Layer 4 of a small transformer language model trained on English Wikipedia (14 layers, counted from 0, width 96).
A neuron's activation on a vector x is SiLU(gate . x) times (in . x), where the dot is the dot product.

Input weights of the MLP neurons that the questions are about. A number n stands for n times 0.004.
n14 gate: -19 7 -33 -4 -7 -35 20 -48 -18 16 -14 -18 13 -32 9 12 -33 40 -57 29 -42 6 -5 -18 -33 -38 -8 -33 -14 -4 2 35 17 -6 -13 -7 -47 34 33 15 -5 -58 -12 31 -20 27 6 1 5 28 -11 -4 38 28 -10 30 22 9 -21 19 14 -6 33 46 12 35 -17 -4 17 48 -12 21 -26 2 -14 -33 26 23 7 5 14 27 -41 -40 12 -27 25 48 -22 38 47 -30 25 2 45 14
n15 gate: 20 51 -46 -55 19 45 -33 -9 54 -24 -3 -14 48 -10 5 11 -39 35 -39 11 32 1 24 21 -17 -56 -17 -51 -18 0 -19 2 1 -30 -17 -11 -2 13 4 10 19 -56 39 -2 34 -14 -1 10 56 12 -69 -42 -21 12 8 27 32 1 30 30 15 -46 30 41 40 25 -30 9 -42 7 17 44 -4 -41 8 -18 -39 -5 -23 -7 -35 41 5 22 4 -2 19 24 -12 25 16 -54 12 16 -22 -39
n19 gate: 8 -21 -15 7 -57 -9 21 10 -9 12 27 -65 57 0 -5 -23 -26 -3 -49 19 33 -2 30 0 -42 -57 -21 -2 -32 -16 -2 1 21 43 -19 -64 -13 22 18 21 -14 -26 -24 -16 0 -14 19 16 -9 -27 24 -26 -23 3 -36 2 18 -14 3 4 -12 -21 11 -36 7 59 -5 -47 -39 37 -6 -6 4 -18 4 -25 13 24 -1 -34 -31 10 8 47 -42 34 7 -1 -21 46 5 -28 -43 -29 14 -1
n20 gate: -9 -10 -26 -5 5 -7 24 14 -12 26 7 -22 -13 -17 15 -11 -37 3 13 -24 -18 -14 14 24 -22 -39 15 -10 25 0 33 34 -10 -79 -27 -23 -44 1 30 8 -1 -39 2 -25 33 -18 -34 -18 5 -8 25 -22 -16 1 -13 -30 15 -9 42 -25 -4 -20 20 -60 -6 -23 -11 -24 12 6 -24 20 32 14 -24 0 58 56 -32 9 9 15 -9 8 -34 13 -2 3 8 -5 -28 -30 -51 -8 81 21
n31 gate: 6 -29 15 18 -5 13 -10 -3 1 -7 -8 -9 -7 3 -30 -22 -39 -17 -15 29 -1 -13 18 -2 11 -62 -1 -29 -4 6 -55 27 -3 -50 28 -22 18 18 -24 -29 38 37 44 4 29 -2 10 4 10 -22 -39 -23 -15 -21 -3 -26 -17 35 15 -10 48 21 -9 10 2 -15 11 17 -27 11 13 20 4 -53 -21 -10 -57 0 -5 8 1 -33 -35 -5 -3 10 -70 9 -11 26 6 -14 -14 -13 6 24
n51 gate: 5 0 19 18 0 -44 26 -27 -10 23 -12 26 33 32 29 31 15 17 3 23 15 42 9 6 -1 -63 1 -7 3 -1 -9 18 29 17 -15 10 -51 29 25 -16 10 -2 12 5 16 43 -43 35 39 -46 40 -4 -22 2 11 -6 38 8 -74 -29 5 42 4 9 -63 -27 -39 -9 -25 39 -7 9 21 24 2 -2 13 65 -41 42 40 -13 2 14 27 5 -9 -40 15 23 8 44 11 -9 -23 7
n60 gate: 22 -13 -4 -7 -1 -42 9 -17 -12 -13 -17 -21 -13 41 -27 -42 -1 5 20 31 -6 -19 -30 16 29 46 -20 27 15 -16 25 20 -10 70 -24 -1 52 -38 -39 -12 -7 28 -22 -18 21 7 -20 15 25 22 13 4 -28 -22 5 31 29 -46 2 -5 18 -3 -11 -17 28 9 29 47 -17 54 -26 7 -25 19 29 3 10 -64 38 -3 44 31 2 -18 25 -26 -27 -37 28 0 34 35 36 -40 -26 13
n65 gate: -13 -21 -7 36 -29 29 9 -8 26 -18 56 -6 -2 -29 -24 -9 -27 -18 12 -14 -18 26 38 30 -12 4 -14 49 24 4 -11 -11 15 7 13 49 16 54 25 -47 3 -24 21 -35 -1 6 -2 12 -37 21 -21 -5 39 9 53 3 28 2 46 -4 -31 -6 25 1 -5 -14 20 37 -29 -20 -18 42 -9 64 19 -3 8 14 -59 -12 -16 -32 -11 14 -7 20 12 -2 -7 -21 -3 19 14 89 0 5
n69 gate: -19 6 -17 -22 -33 10 36 13 -23 -9 29 -3 15 -4 -90 -6 15 12 -35 11 -25 9 9 44 -9 11 15 -10 -10 -16 39 13 3 7 -9 -9 -36 18 -29 40 1 21 1 19 12 12 60 23 -12 18 20 -22 7 -10 -6 10 32 -28 -28 -10 17 -2 -33 -21 18 5 -18 3 4 -21 17 6 -14 3 -26 -30 -59 -16 -12 -3 23 32 2 12 -10 -8 -31 -27 1 17 1 23 -49 -16 43 72
n76 gate: -8 -15 -31 32 20 31 31 27 -8 -50 -21 0 76 -20 25 -56 2 1 -14 14 -28 26 6 43 60 10 -11 -15 15 10 -24 36 46 21 2 20 50 5 47 -9 -3 14 -25 24 2 14 -29 13 -27 38 25 18 25 -27 27 -6 -45 17 15 -7 -14 9 -12 8 -4 -30 -6 42 -23 8 21 22 -44 -27 2 -12 -60 -4 76 -17 6 -13 33 -20 4 -35 13 -5 10 29 46 -14 9 1 -11 38
n83 gate: -19 -62 19 -11 6 -17 12 7 -33 -28 8 9 22 -33 -11 6 4 -8 -16 1 16 -42 9 -52 -20 22 37 20 -4 -15 4 -1 -36 -22 -10 -17 9 -27 0 -32 31 -29 40 2 46 -17 36 24 -12 -30 24 19 -17 17 -55 20 -21 -21 45 11 -11 55 8 19 -55 -1 -29 2 1 -15 12 19 8 -23 1 -19 71 34 -43 5 29 53 18 27 6 -51 -43 16 21 -32 22 -17 3 18 -1 3
n92 gate: -4 -27 -65 -21 14 14 -49 -26 1 6 13 -18 -22 11 -35 -40 -8 33 13 31 6 -14 -53 7 4 -32 -29 11 35 4 -4 10 29 19 -55 0 49 13 -14 -11 7 -53 22 41 7 34 22 -6 14 40 -35 -11 7 0 -11 47 -8 -11 20 -20 12 11 7 21 21 33 22 44 17 1 -24 28 -56 -18 41 0 -71 11 -35 13 -28 8 -49 -12 39 -9 -18 45 -10 2 -8 30 19 11 -27 -47
n146 gate: 11 -7 -34 -5 29 -1 -4 -2 13 24 -17 -30 -10 26 35 -27 -3 16 26 1 18 -1 -4 38 -19 -15 -42 -6 -6 5 -1 20 14 42 -33 -3 30 -18 -1 30 -48 -61 -25 13 5 22 14 7 -22 46 -22 -37 21 -19 -31 -3 -29 -44 -16 31 4 42 -18 -14 11 5 -9 -12 -4 -23 -7 11 -49 13 28 -1 -19 -30 9 34 31 30 -25 -8 20 -10 35 -15 5 38 -42 -5 58 -4 -14 -50
n174 gate: -36 12 -8 10 59 30 -11 23 -34 -35 -16 -20 -14 -36 7 17 -2 29 -22 -1 22 9 9 -37 18 -14 -23 9 0 29 56 27 28 -18 49 -23 -29 -22 -28 35 68 22 7 -88 -1 -33 6 -8 -2 -45 31 2 3 23 40 -23 -38 10 -5 5 -15 12 9 21 -20 -53 -4 -13 3 8 8 -70 -6 66 -42 0 -46 -4 10 9 26 0 19 -5 -30 22 -8 18 25 6 -28 2 -16 0 -3 -14
n183 gate: -1 -26 -43 -46 -59 -7 26 -30 -13 50 6 21 -28 27 7 -6 -11 15 16 -4 23 -11 -16 -38 8 -4 -2 2 7 7 23 1 12 -48 45 -37 2 2 7 -35 8 16 -7 5 8 36 -40 -2 7 27 -51 27 78 -25 -1 -18 -9 -28 -1 -9 -18 -35 2 -15 -50 -34 19 -19 0 -27 18 -39 23 -46 -35 -30 -42 -31 -38 -47 -31 -3 20 -15 9 28 -13 17 -25 -17 -7 31 45 11 18 -15
n191 gate: 14 -42 -19 -48 41 -12 -1 8 -6 -4 -41 18 19 -51 -9 -9 0 -14 20 -20 18 -14 14 49 14 -25 -34 46 16 -34 17 -6 3 25 -21 -1 25 1 38 9 -5 12 12 -14 -17 -40 19 8 -37 19 -49 -14 19 -7 8 17 -8 -28 38 10 2 -23 -1 -19 20 -27 1 12 -51 -20 -7 0 -48 -9 -3 -30 -19 12 -16 -43 32 -28 -11 -6 -12 3 -14 10 41 -14 -14 -13 35 -23 -34 12
n212 gate: -5 6 -13 -22 -56 48 20 64 8 11 -13 -41 7 25 -4 31 23 9 -4 -48 18 16 0 51 20 -38 10 -21 -44 32 16 -20 15 -7 20 -20 21 -5 36 -21 -55 -19 16 -55 -11 -1 -19 20 55 33 -5 -8 22 51 -14 -29 41 7 -21 -3 14 -1 20 42 1 5 -25 -39 -21 -26 17 -11 -9 0 8 -31 -12 -20 -17 21 -8 10 -20 5 29 -5 24 11 -60 -9 -7 29 -12 -16 26 -29
n214 gate: -25 17 -46 71 -9 -27 38 24 -16 -23 -33 -40 -16 -1 36 13 -33 16 15 -6 9 -55 -36 22 -2 -10 -17 -25 -9 -12 -8 -6 16 29 22 -14 10 -27 1 6 -8 11 -42 -16 -16 -25 -17 -19 -41 7 42 -5 22 0 0 0 -29 28 -4 -11 -25 4 26 5 -23 2 -43 -6 17 -8 -24 24 -30 0 5 -94 -6 8 -26 -11 5 27 -4 -19 -11 -13 17 2 -47 5 48 46 18 8 28 -4
n239 gate: -17 -31 3 1 31 4 -29 -9 23 -21 24 -5 25 -3 -28 2 14 -71 -24 47 22 -21 -16 -6 20 25 17 47 2 25 24 4 -25 29 24 16 14 -26 42 -1 -25 15 5 -3 32 -49 26 14 -2 27 7 80 1 -69 3 7 -39 -9 45 -5 19 -7 -24 19 -39 -2 9 4 -50 -18 51 61 -10 -24 35 -6 -20 5 5 7 5 -10 33 -4 38 -58 -38 -15 46 -36 -20 33 -10 57 -15 24
n242 gate: 3 -21 18 -30 13 21 -63 31 -2 -23 84 -35 -48 5 -34 4 -6 -19 -32 -9 -21 18 62 -43 -17 -31 -21 11 -22 -11 -2 -7 -46 -12 36 -18 -29 19 -3 -4 12 8 8 11 -5 16 -11 34 13 26 -43 -14 -4 7 -27 27 -42 20 11 -17 16 -21 49 24 29 -42 -24 42 -6 -31 38 29 -30 -39 -40 -31 28 -34 -31 19 -9 27 -5 -18 11 -67 -40 34 -19 -12 45 8 -9 -6 18 -32
n14 in: 6 26 -34 13 18 13 18 22 -10 -17 12 -1 12 25 9 -16 6 -12 -18 2 24 -23 0 10 -36 7 -23 -16 37 -19 20 3 -28 44 4 6 8 6 -11 61 1 -38 24 -2 56 -50 -15 32 35 -31 -4 11 -35 70 -44 -25 -22 -15 4 -34 -18 9 -14 -63 -12 44 21 12 -41 30 29 -4 7 29 31 -2 6 -36 7 11 16 43 -14 8 -17 -6 2 8 9 25 -20 -24 -7 -24 48 -27
n15 in: -26 16 24 -33 10 -50 15 28 -14 10 9 -18 27 -5 -4 1 15 -26 46 3 -29 14 -19 -57 -11 39 16 6 -2 -44 13 27 32 66 25 -37 -48 4 -20 46 -17 4 -14 -23 -3 46 30 -52 -23 -15 4 -9 5 40 -32 -19 -10 -7 -33 -26 -18 78 13 38 -15 -44 30 -1 -22 57 8 30 11 -30 16 -39 29 -2 32 1 39 -4 21 -1 -17 -94 -11 10 -6 16 33 11 10 -18 23 12
n19 in: 33 -60 32 21 0 -2 7 48 45 -5 7 -11 30 -16 -7 24 44 -47 -19 -7 12 21 19 -20 -7 14 39 30 4 -17 21 -18 5 10 3 -21 -11 -49 44 -39 -10 9 -43 -44 15 23 -40 3 0 0 52 37 31 -27 -12 2 -7 -27 -11 12 -7 -7 -33 -52 -16 -5 40 -19 17 -18 -29 16 3 26 -9 -16 7 -1 13 -8 -51 7 61 12 -12 40 7 -17 -23 -41 1 -17 1 -29 23 29
n20 in: 21 -16 -22 11 12 -11 1 28 8 -50 11 17 -47 -15 -17 11 34 -4 -24 -3 -8 17 -33 60 -30 -6 -3 -6 51 25 -10 32 -5 -1 -18 26 -27 -1 -20 -14 1 3 -28 31 -8 -17 -2 17 53 0 37 36 1 18 -41 12 -1 45 56 -21 5 -9 15 6 -2 27 9 23 41 1 -12 33 13 18 -13 -57 46 -19 -40 9 -4 -28 2 -35 36 24 -17 -25 11 -2 -38 -1 28 -26 -22 -32
n31 in: 15 -13 5 10 45 11 74 3 -7 11 -7 29 -23 7 36 -17 15 16 -10 5 -3 -24 28 17 -9 -29 13 9 0 -29 9 29 8 17 28 -3 10 -3 -3 -7 6 42 -29 -14 1 -6 41 -11 -6 -12 -6 -11 -22 -3 36 -42 -16 -17 -24 -15 -3 31 -5 0 36 -4 -3 -9 5 4 -19 4 19 15 -15 48 32 12 -57 -28 59 32 6 -21 -44 4 -4 -19 -3 -32 4 -18 5 -29 13 -2
n51 in: -22 -16 28 5 36 -32 29 -59 -13 -17 -7 -6 31 15 58 9 -26 -11 10 28 21 42 3 -2 28 -49 27 -5 -48 1 -4 14 8 -2 -15 -41 -25 2 30 19 17 5 -3 -6 63 -26 -36 -19 39 -8 -3 20 24 25 -4 -8 14 29 11 26 18 54 24 12 -41 11 -32 9 -18 40 16 29 4 22 -9 -67 13 43 -18 49 9 -48 -31 -27 1 -16 -11 22 4 37 7 -20 31 -2 -4 -25
n60 in: -32 -20 24 -28 -11 -10 -8 34 -25 1 -15 -42 31 5 -71 21 -37 -17 -32 0 17 -16 19 14 0 0 13 5 36 -17 -32 44 -31 12 -26 -9 -7 15 34 11 8 -18 21 -19 -26 3 51 -8 30 -49 12 -5 -49 4 -9 52 27 -36 -31 28 39 -13 -12 13 6 17 24 12 -28 26 -5 -3 -37 36 -29 53 0 -48 10 14 4 17 -15 22 -3 13 -28 9 23 18 37 -27 14 8 20 21
n65 in: 31 -2 -6 16 -31 14 -15 -29 48 -29 24 -26 -22 -51 -15 -29 7 -8 42 -22 -2 19 -26 -9 11 37 11 48 80 -3 -7 -15 -7 -42 8 42 -4 4 22 -41 -25 8 13 18 18 -12 -4 47 -5 35 21 -9 9 3 5 -38 30 -19 34 14 -8 -28 -24 -20 2 -28 38 9 36 -43 19 31 7 15 5 10 8 19 -12 16 -33 -85 34 -16 4 -11 1 -13 19 2 0 11 -25 33 0 7
n69 in: 7 10 -37 -21 -12 35 11 -15 -6 63 -9 18 44 34 -73 13 -11 -29 -10 -4 24 27 -1 26 26 3 -14 -41 -24 -7 -35 9 12 -32 3 40 -17 6 -15 -5 -11 -9 4 -21 -3 30 -11 -19 -37 -16 48 -39 -14 8 12 -6 -21 1 4 35 23 7 -1 12 -14 4 -7 -5 -29 -9 -15 15 15 -4 -29 5 2 -30 -2 -5 30 -11 -13 -41 30 -39 44 -25 -27 27 4 22 -3 8 -22 0
n76 in: 20 12 19 -18 12 27 0 53 4 -8 40 -44 -6 -24 14 -22 -31 -27 -35 37 -46 25 -17 4 -4 1 -36 1 51 -27 -30 77 8 10 47 14 -33 17 45 1 -9 -18 1 29 48 14 19 1 -5 -13 11 -5 -50 5 -6 -8 -16 -12 17 5 18 17 -32 -12 13 -4 10 -29 -45 51 8 12 -16 -30 -4 -7 39 -16 11 30 26 25 17 1 13 2 17 -29 65 9 15 -23 -18 -18 -18 -1
n83 in: 25 67 -2 -17 7 -12 15 33 -21 35 33 50 32 12 3 -26 17 19 12 -4 22 41 13 2 26 7 -19 31 32 -18 -14 -16 -5 10 22 55 3 -35 -30 -36 16 10 30 25 1 41 6 3 -6 -12 -49 18 -15 -20 -13 7 -20 23 -10 -1 37 -3 -35 5 21 -21 44 38 -53 -52 28 -26 -27 -18 -21 -26 -2 -30 9 42 -2 -20 46 2 37 16 7 40 -24 19 -3 -14 29 15 5 4
n92 in: -29 -72 -3 -24 8 49 74 -17 -23 -49 32 -18 -19 39 40 -25 12 -9 -35 -2 -40 -10 21 10 35 -1 25 -55 -43 12 -12 10 -17 3 17 -40 26 37 -22 -26 1 28 -1 18 -16 11 -18 10 21 -7 -2 -24 13 57 9 -22 37 -17 50 37 -4 9 31 21 -1 22 -15 -7 -75 -5 -9 32 8 -14 -52 -5 45 -30 14 23 18 -19 37 -23 -4 5 -56 46 -20 28 9 -52 -37 19 8 24
n146 in: -1 -32 -8 -36 10 31 6 -35 18 44 44 20 -34 -1 -5 35 -26 -4 -32 20 -33 22 55 6 22 19 -20 -2 -34 29 -5 -16 12 -16 23 -8 21 -36 -38 -10 18 -39 -23 -17 1 40 46 15 14 7 27 -11 -12 14 47 20 25 31 3 -38 11 30 -7 -14 -11 -4 -24 -17 19 -24 -21 16 8 7 23 -25 51 -32 -10 0 18 19 22 19 12 27 42 43 5 -21 -20 7 -4 -33 -10 19
n174 in: -37 11 -2 2 -14 1 -13 -13 -29 6 16 -13 -3 -34 6 40 -64 9 13 -12 -55 -25 -33 -17 -27 -39 -46 -32 -26 -1 -31 20 -8 -20 -37 -75 -35 56 30 -8 -17 22 7 26 -27 -36 -1 -8 -20 2 -8 -63 58 2 -23 -9 -5 -20 15 13 -11 -31 32 26 7 -12 -55 -9 2 35 25 9 15 3 7 -6 -4 9 25 -16 14 -7 -2 18 3 3 -3 41 -31 28 8 -58 -8 -10 56 3
n183 in: 47 19 4 -18 11 -3 -8 24 19 46 32 7 14 23 12 13 32 16 19 -10 -17 -10 2 12 5 20 24 26 -27 21 23 -11 4 -6 12 28 27 -20 -3 -39 6 34 -38 -24 31 27 -18 -16 -43 11 -19 27 29 -13 -3 -23 -25 24 4 52 29 44 -34 -4 20 27 20 0 -18 -15 38 -23 21 -7 -37 -2 22 -49 -39 19 -73 32 -2 -46 -34 19 -14 -50 -33 -30 -7 -4 45 14 -2 -36
n191 in: -24 8 -5 4 -3 -7 24 -3 -5 -32 -38 -1 12 -39 30 20 15 12 -5 24 29 -10 -9 -32 24 25 -26 -11 52 -4 8 26 60 -13 7 -19 21 5 4 12 18 55 -29 -16 -11 -35 -41 -15 -3 -37 21 10 14 50 19 -46 11 10 26 26 29 -4 -24 -45 3 12 -8 -10 -3 22 10 10 -10 -7 -7 5 -9 4 -16 -13 35 10 -1 -8 -27 -7 -32 9 28 -7 -4 -22 -9 5 12 -9
n212 in: -16 -28 0 -34 -24 72 22 20 2 27 -33 -20 4 19 13 27 11 8 0 -42 -4 -11 48 29 7 -28 18 3 -27 34 18 1 36 -16 19 -24 -1 -4 48 -58 -36 -22 1 -35 24 -20 -43 35 42 29 -18 -12 11 11 -16 -10 19 28 6 1 28 28 46 6 -13 -11 -18 -41 -8 -15 21 -14 21 -33 -14 -19 25 27 -17 6 -10 9 0 -3 18 2 4 16 -15 4 -5 35 -12 8 -6 1
n214 in: -9 -6 3 22 -73 -16 16 10 19 3 -44 -10 -47 -10 14 64 -26 17 31 13 20 -27 -17 14 -10 -21 11 -16 18 -9 16 2 17 -21 44 -23 -29 -14 26 22 36 17 -28 -42 -1 -31 4 -1 -20 -29 48 -1 2 -2 18 -13 -14 27 23 5 -26 -12 33 17 -32 -26 -2 -17 -5 14 -17 -14 -1 -25 -31 -15 13 12 -6 -16 13 -7 6 -2 -33 -29 -1 -25 11 -38 28 2 -1 -23 46 42
n239 in: -46 -37 68 6 -32 -5 39 7 28 28 14 39 -5 -37 -31 -6 34 12 25 2 -6 -16 28 -9 -2 9 29 29 -25 -33 41 21 29 -4 -41 4 12 -17 -36 -32 -24 -6 -51 -39 -25 19 -10 22 -30 2 24 -16 35 5 3 -6 2 16 -25 -42 -8 -12 2 33 29 -8 8 15 21 -15 -1 35 -9 33 17 8 37 -16 -32 -19 8 -25 23 -7 15 21 18 7 -40 -52 7 69 -17 6 13 43
n242 in: 5 17 34 -49 -30 -7 -38 8 14 -22 14 -27 -46 -17 16 27 -24 -16 -41 6 -28 -7 20 -20 -10 -11 -22 9 5 -12 -12 -10 -35 -23 -22 14 -49 20 -13 -1 -10 14 -8 24 -6 -12 -48 40 -1 2 -16 -40 -22 30 -15 15 -33 27 21 -9 12 -24 44 22 46 -42 -16 42 -16 24 14 38 2 -48 -7 -9 43 -21 -38 44 -7 19 34 -23 11 -35 -41 16 -9 3 28 28 -6 -14 49 -8

Each question shows a token from some text and the vector x that enters the MLP there. A number n stands for n times 0.028.

"H": 7 -11 10 -3 -3 -3 2 7 30 1 2 -11 3 -16 7 15 -11 17 4 -2 12 27 2 14 -17 5 14 19 -11 -23 0 42 -14 5 -30 9 -1 -30 12 14 8 16 -10 -2 13 -6 -2 9 -24 27 24 39 12 -22 16 10 21 -14 -4 19 39 -19 -11 -7 10 -3 -1 21 28 -3 11 -6 46 -10 7 6 -9 -3 15 20 -18 8 11 -22 57 -7 -10 -9 14 -6 -5 -16 16 1 46 -15
The most active neuron and its activation: n239, at about 0.19

" death": 16 -9 35 -4 6 0 31 -4 6 6 -24 -4 22 4 11 -21 -16 -10 -18 19 -8 -9 33 3 25 -24 6 -8 5 -15 -10 -36 13 -37 17 -25 -22 25 13 0 17 18 -5 1 23 5 -13 3 -27 0 17 -22 5 9 33 -24 -21 6 9 27 32 -16 -2 -2 -22 24 -16 28 17 -11 -28 29 19 -12 -31 10 14 11 -19 4 17 1 1 -17 -7 -4 -18 -4 -6 8 8 -7 -22 -2 8 14
The neuron with the highest activation: n31

"ch": 13 -11 -6 -15 -11 -14 27 0 13 6 21 13 1 -9 6 15 11 12 6 -18 9 7 -9 1 15 2 23 27 -18 1 -30 -27 -16 36 22 -11 3 16 10 -19 -28 35 1 -10 7 -43 -40 -18 -2 -13 22 2 1 2 3 6 -18 -20 -3 20 49 -14 -15 -18 -10 19 -13 26 -6 26 12 14 10 46 -7 -9 15 14 15 9 -14 -10 -4 -12 -8 -29 -34 -8 9 -11 -15 -40 -4 20 26 -9
The most active neuron and its activation: n146, at about 0.24

" state": 18 -4 29 12 15 11 -19 -7 14 -28 -15 10 26 0 -4 8 -5 -7 0 13 -31 -18 25 18 0 -10 -2 -48 -5 -5 -21 -15 3 -36 2 -15 -1 23 -2 6 18 40 9 1 32 33 -35 -8 -2 -3 -21 -18 -2 23 22 -11 11 21 -7 25 9 2 -9 6 14 25 21 30 -16 -4 -11 4 5 22 -6 1 -1 -65 -7 7 21 -5 -21 -15 -8 6 -23 -21 -1 -10 -4 -10 1 -16 46 -14
The two highest activations, in order: n31, n242

"ak": 14 0 5 -29 -52 -21 1 6 17 -2 -16 6 -19 12 14 2 15 20 -2 -24 2 1 8 44 42 9 4 22 7 3 -4 12 2 12 -24 -5 -14 -27 -29 -13 -10 22 13 -3 21 15 16 4 -13 -11 44 1 7 16 39 -1 -19 12 -4 15 16 -8 -11 -18 16 -20 18 9 25 -29 -15 32 -4 13 -34 16 10 24 8 13 -7 7 13 -20 7 -14 -3 -9 10 -22 -16 -31 -1 -3 -5 -3
The neuron with the highest activation: n14

"s": 26 9 -6 1 20 -31 1 2 -6 0 22 6 0 -6 1 -6 56 0 -24 0 5 18 -1 0 -3 1 25 12 1 19 -3 -52 -5 -11 4 -14 -18 50 9 7 2 10 2 12 9 -10 11 -11 -52 -7 -14 -9 5 7 -8 12 6 -13 -4 4 18 3 -8 -11 -1 -13 -25 -22 7 24 -16 -24 -15 -15 -15 -9 19 9 -30 17 -10 -5 10 -1 32 -5 21 2 8 -22 -31 -9 -8 10 15 -4
The three highest activations, in order: n60, n83, n214

"ta": 11 -5 10 10 -25 -15 -19 -4 -1 11 -34 14 -21 2 33 -7 8 -19 -4 12 -2 -15 -4 44 23 33 24 -11 -4 15 -4 8 -22 -6 2 -19 -32 -4 -16 -17 -35 1 1 -12 10 3 -4 10 10 15 6 22 -6 22 -20 -14 10 36 12 -15 28 -17 -13 -24 8 -26 19 22 17 2 11 4 -18 26 -22 11 1 -12 36 22 -9 -19 0 -31 26 -19 30 -21 35 -21 4 -7 -19 15 -14 -15
The neuron with the highest activation: n174

" did": 4 11 -1 31 35 -5 5 7 17 20 5 -12 -21 3 3 -7 11 -4 -24 12 7 14 32 4 14 -6 19 -40 27 -9 -14 32 1 0 1 13 31 29 -16 46 15 12 12 -7 8 18 -6 1 -26 19 -36 -36 -1 0 -11 1 11 -1 10 13 -12 -12 -24 -3 11 15 3 9 27 -7 -8 12 -1 17 -15 -1 -30 8 -40 2 12 4 6 -36 16 -12 17 13 9 -16 34 -43 5 -16 5 -24
The neuron with the highest activation: n31

",": 15 4 -24 4 -18 -19 5 7 6 2 15 -72 7 -7 -2 -5 1 -3 15 7 -4 6 -2 8 3 30 12 -12 -10 11 -6 -15 7 -9 -13 3 -15 8 -2 -3 -25 -2 -13 -14 -14 31 10 4 -10 -1 -30 -6 -12 9 -13 16 24 -35 -18 22 5 7 -8 0 9 15 -18 14 0 -24 -9 -5 -29 -5 -7 -17 -23 -2 10 17 0 -8 -11 -53 7 3 -18 -3 15 24 18 25 19 -3 -2 16
The two highest activations, in order: n60, n69

"vision": 11 13 -4 -3 24 12 2 -3 7 2 2 15 7 -14 28 35 -22 -5 13 12 -20 0 -38 -8 0 17 -4 -19 11 -7 7 -12 32 -27 27 -11 -13 16 6 -14 -13 25 2 3 13 17 -4 -10 -15 -4 30 -4 17 8 4 8 -31 27 2 55 12 10 -14 -3 8 16 14 -5 26 -9 19 17 24 -3 -1 13 13 43 -8 21 -2 15 -2 -14 8 42 -18 14 -9 3 -20 -9 -12 -10 11 -9
The neuron with the highest activation: n60

" ma": 15 -8 17 -45 -37 -4 8 -7 0 37 -23 -10 -20 -13 6 -10 -32 -9 24 17 -36 -11 -17 -26 12 28 16 -40 -4 -10 -9 27 -2 29 -6 -14 -32 -17 -3 -22 0 -18 10 16 7 -13 -12 -3 -12 -19 23 -3 -24 11 6 -13 -4 14 4 11 36 -15 -10 1 9 29 4 -8 7 7 -28 -3 11 4 11 9 32 15 -21 32 21 -14 7 -10 1 22 51 0 -26 -22 10 12 -5 -22 24 -6
The most active neuron and its activation: n214, at about 0.076

"99": 25 13 35 9 -14 3 9 -7 2 0 -3 -15 -1 6 1 19 6 -11 9 12 25 8 -7 2 9 17 -13 8 -5 -12 14 0 6 -34 -3 11 -3 -4 -5 13 -39 7 -40 3 8 -9 6 12 -28 -22 2 6 6 -10 26 -7 9 -6 -7 39 28 -5 -4 -43 -1 6 7 -29 38 -3 -4 5 -28 4 -51 11 8 -32 -4 -3 -4 -19 -24 -13 -24 19 20 -15 13 15 -24 16 -29 15 -14 -8
The neuron with the highest activation: n15

" a": 26 -22 19 -34 4 -3 -3 -9 8 20 8 -35 -36 13 -8 -17 -2 7 1 -15 -4 -15 35 -36 34 31 21 12 26 -13 -1 9 -16 -19 6 -25 -16 9 7 46 -23 -2 1 21 -8 -2 -7 2 -42 0 30 16 -3 14 -23 -2 7 3 14 17 2 -7 -4 20 3 7 4 14 -6 6 -3 -3 -13 3 2 -4 33 2 -13 -3 10 -3 0 -15 15 14 39 -8 -3 -2 15 6 22 -8 6 -21
The neuron with the highest activation: n242

" p": 15 -2 -2 -18 -7 1 27 -9 10 11 -18 13 -5 -31 5 -13 18 -4 0 -10 -39 -5 -13 -20 6 -6 14 -2 -2 -40 -8 24 -1 50 -4 -16 19 25 -28 -20 14 22 -19 7 -17 4 -5 -6 2 -8 5 -11 0 -2 -4 1 20 4 8 -5 42 -14 -7 -7 4 -7 -17 10 -9 -1 -14 1 -20 -24 -2 13 -1 11 34 12 -23 15 -11 -42 12 1 51 5 1 12 21 -16 -10 -2 -15 -4
The two highest activations, in order: n76, n92

"ing": 17 -9 -33 -2 -24 2 -19 -12 3 -13 -7 4 -5 4 16 -8 29 18 11 -1 4 -10 -3 4 24 10 34 19 13 6 8 -69 4 -7 -24 0 -7 24 -12 -13 21 5 -9 27 18 -35 -13 -18 -10 8 -9 2 8 15 -3 8 -6 40 -2 33 -16 11 -1 1 -13 6 13 3 34 -4 18 13 34 23 -44 19 -2 18 -34 10 -33 -4 10 9 -7 5 -19 -25 -10 -4 0 -11 -2 2 0 -2
The two highest activations, in order: n183, n76

"After": 12 18 -3 15 5 9 -3 -10 12 14 -7 -29 24 -27 14 9 4 16 -13 3 -29 9 24 0 -11 -11 11 -46 -14 6 -10 -6 -9 2 -32 15 28 -10 0 -3 32 -2 -10 -2 11 -2 4 1 -23 33 -25 -23 13 26 -25 -4 5 15 -2 16 -15 -26 -18 28 -22 22 -2 19 -25 -13 -1 40 -19 -18 -28 -25 -12 0 -40 -11 19 16 -9 -31 -11 -18 -20 -25 -15 -3 2 6 -3 30 -35 -2
The most active neuron and its activation: n92, at about 0.38

"li": 15 11 29 8 -3 2 9 22 14 14 5 10 -30 -4 -13 8 -1 -14 0 31 41 6 -20 24 12 3 27 -3 -4 20 -10 5 -4 1 26 0 -11 -5 14 1 -22 13 7 3 -18 22 -4 10 17 5 30 -8 -3 27 14 -10 3 4 -4 9 11 -14 -13 -20 5 12 -6 8 18 13 -34 20 22 -1 43 -1 -3 -20 14 -4 23 -40 5 -5 8 -12 16 -32 18 -22 -17 -6 40 -15 -12 -8
The neuron with the highest activation: n174

" to": 22 -14 -7 20 39 0 3 -18 25 33 -14 -48 -29 -14 -15 -5 9 3 -5 6 -9 7 9 -7 -4 25 14 -14 1 -1 -18 -12 -23 22 -31 19 7 19 -4 32 -10 -28 17 23 6 14 -1 -3 -2 3 6 -36 9 15 -16 -8 5 11 -17 5 5 -5 -12 10 9 25 11 -3 35 -6 2 -23 10 -26 21 -11 13 6 -28 -3 7 10 9 8 18 -7 -16 6 -3 1 9 4 -11 -22 -17 -8
The neuron with the highest activation: n146

"\n": 21 9 -6 -6 8 -7 18 4 18 -1 21 -3 5 6 -10 -14 12 -2 -13 -34 11 4 3 4 -20 2 11 -6 -15 -12 -8 19 -41 -11 -16 -9 -6 2 -19 -11 -28 6 18 -9 -3 -1 13 -11 6 5 -1 -9 3 28 7 -19 12 10 8 36 4 24 -6 -1 -4 0 -2 -7 -5 -3 14 -15 -5 -20 -26 -14 -9 1 -4 -4 1 -1 -12 -12 12 4 2 8 6 8 19 63 12 8 -5 -14
The two highest activations, in order: n212, n69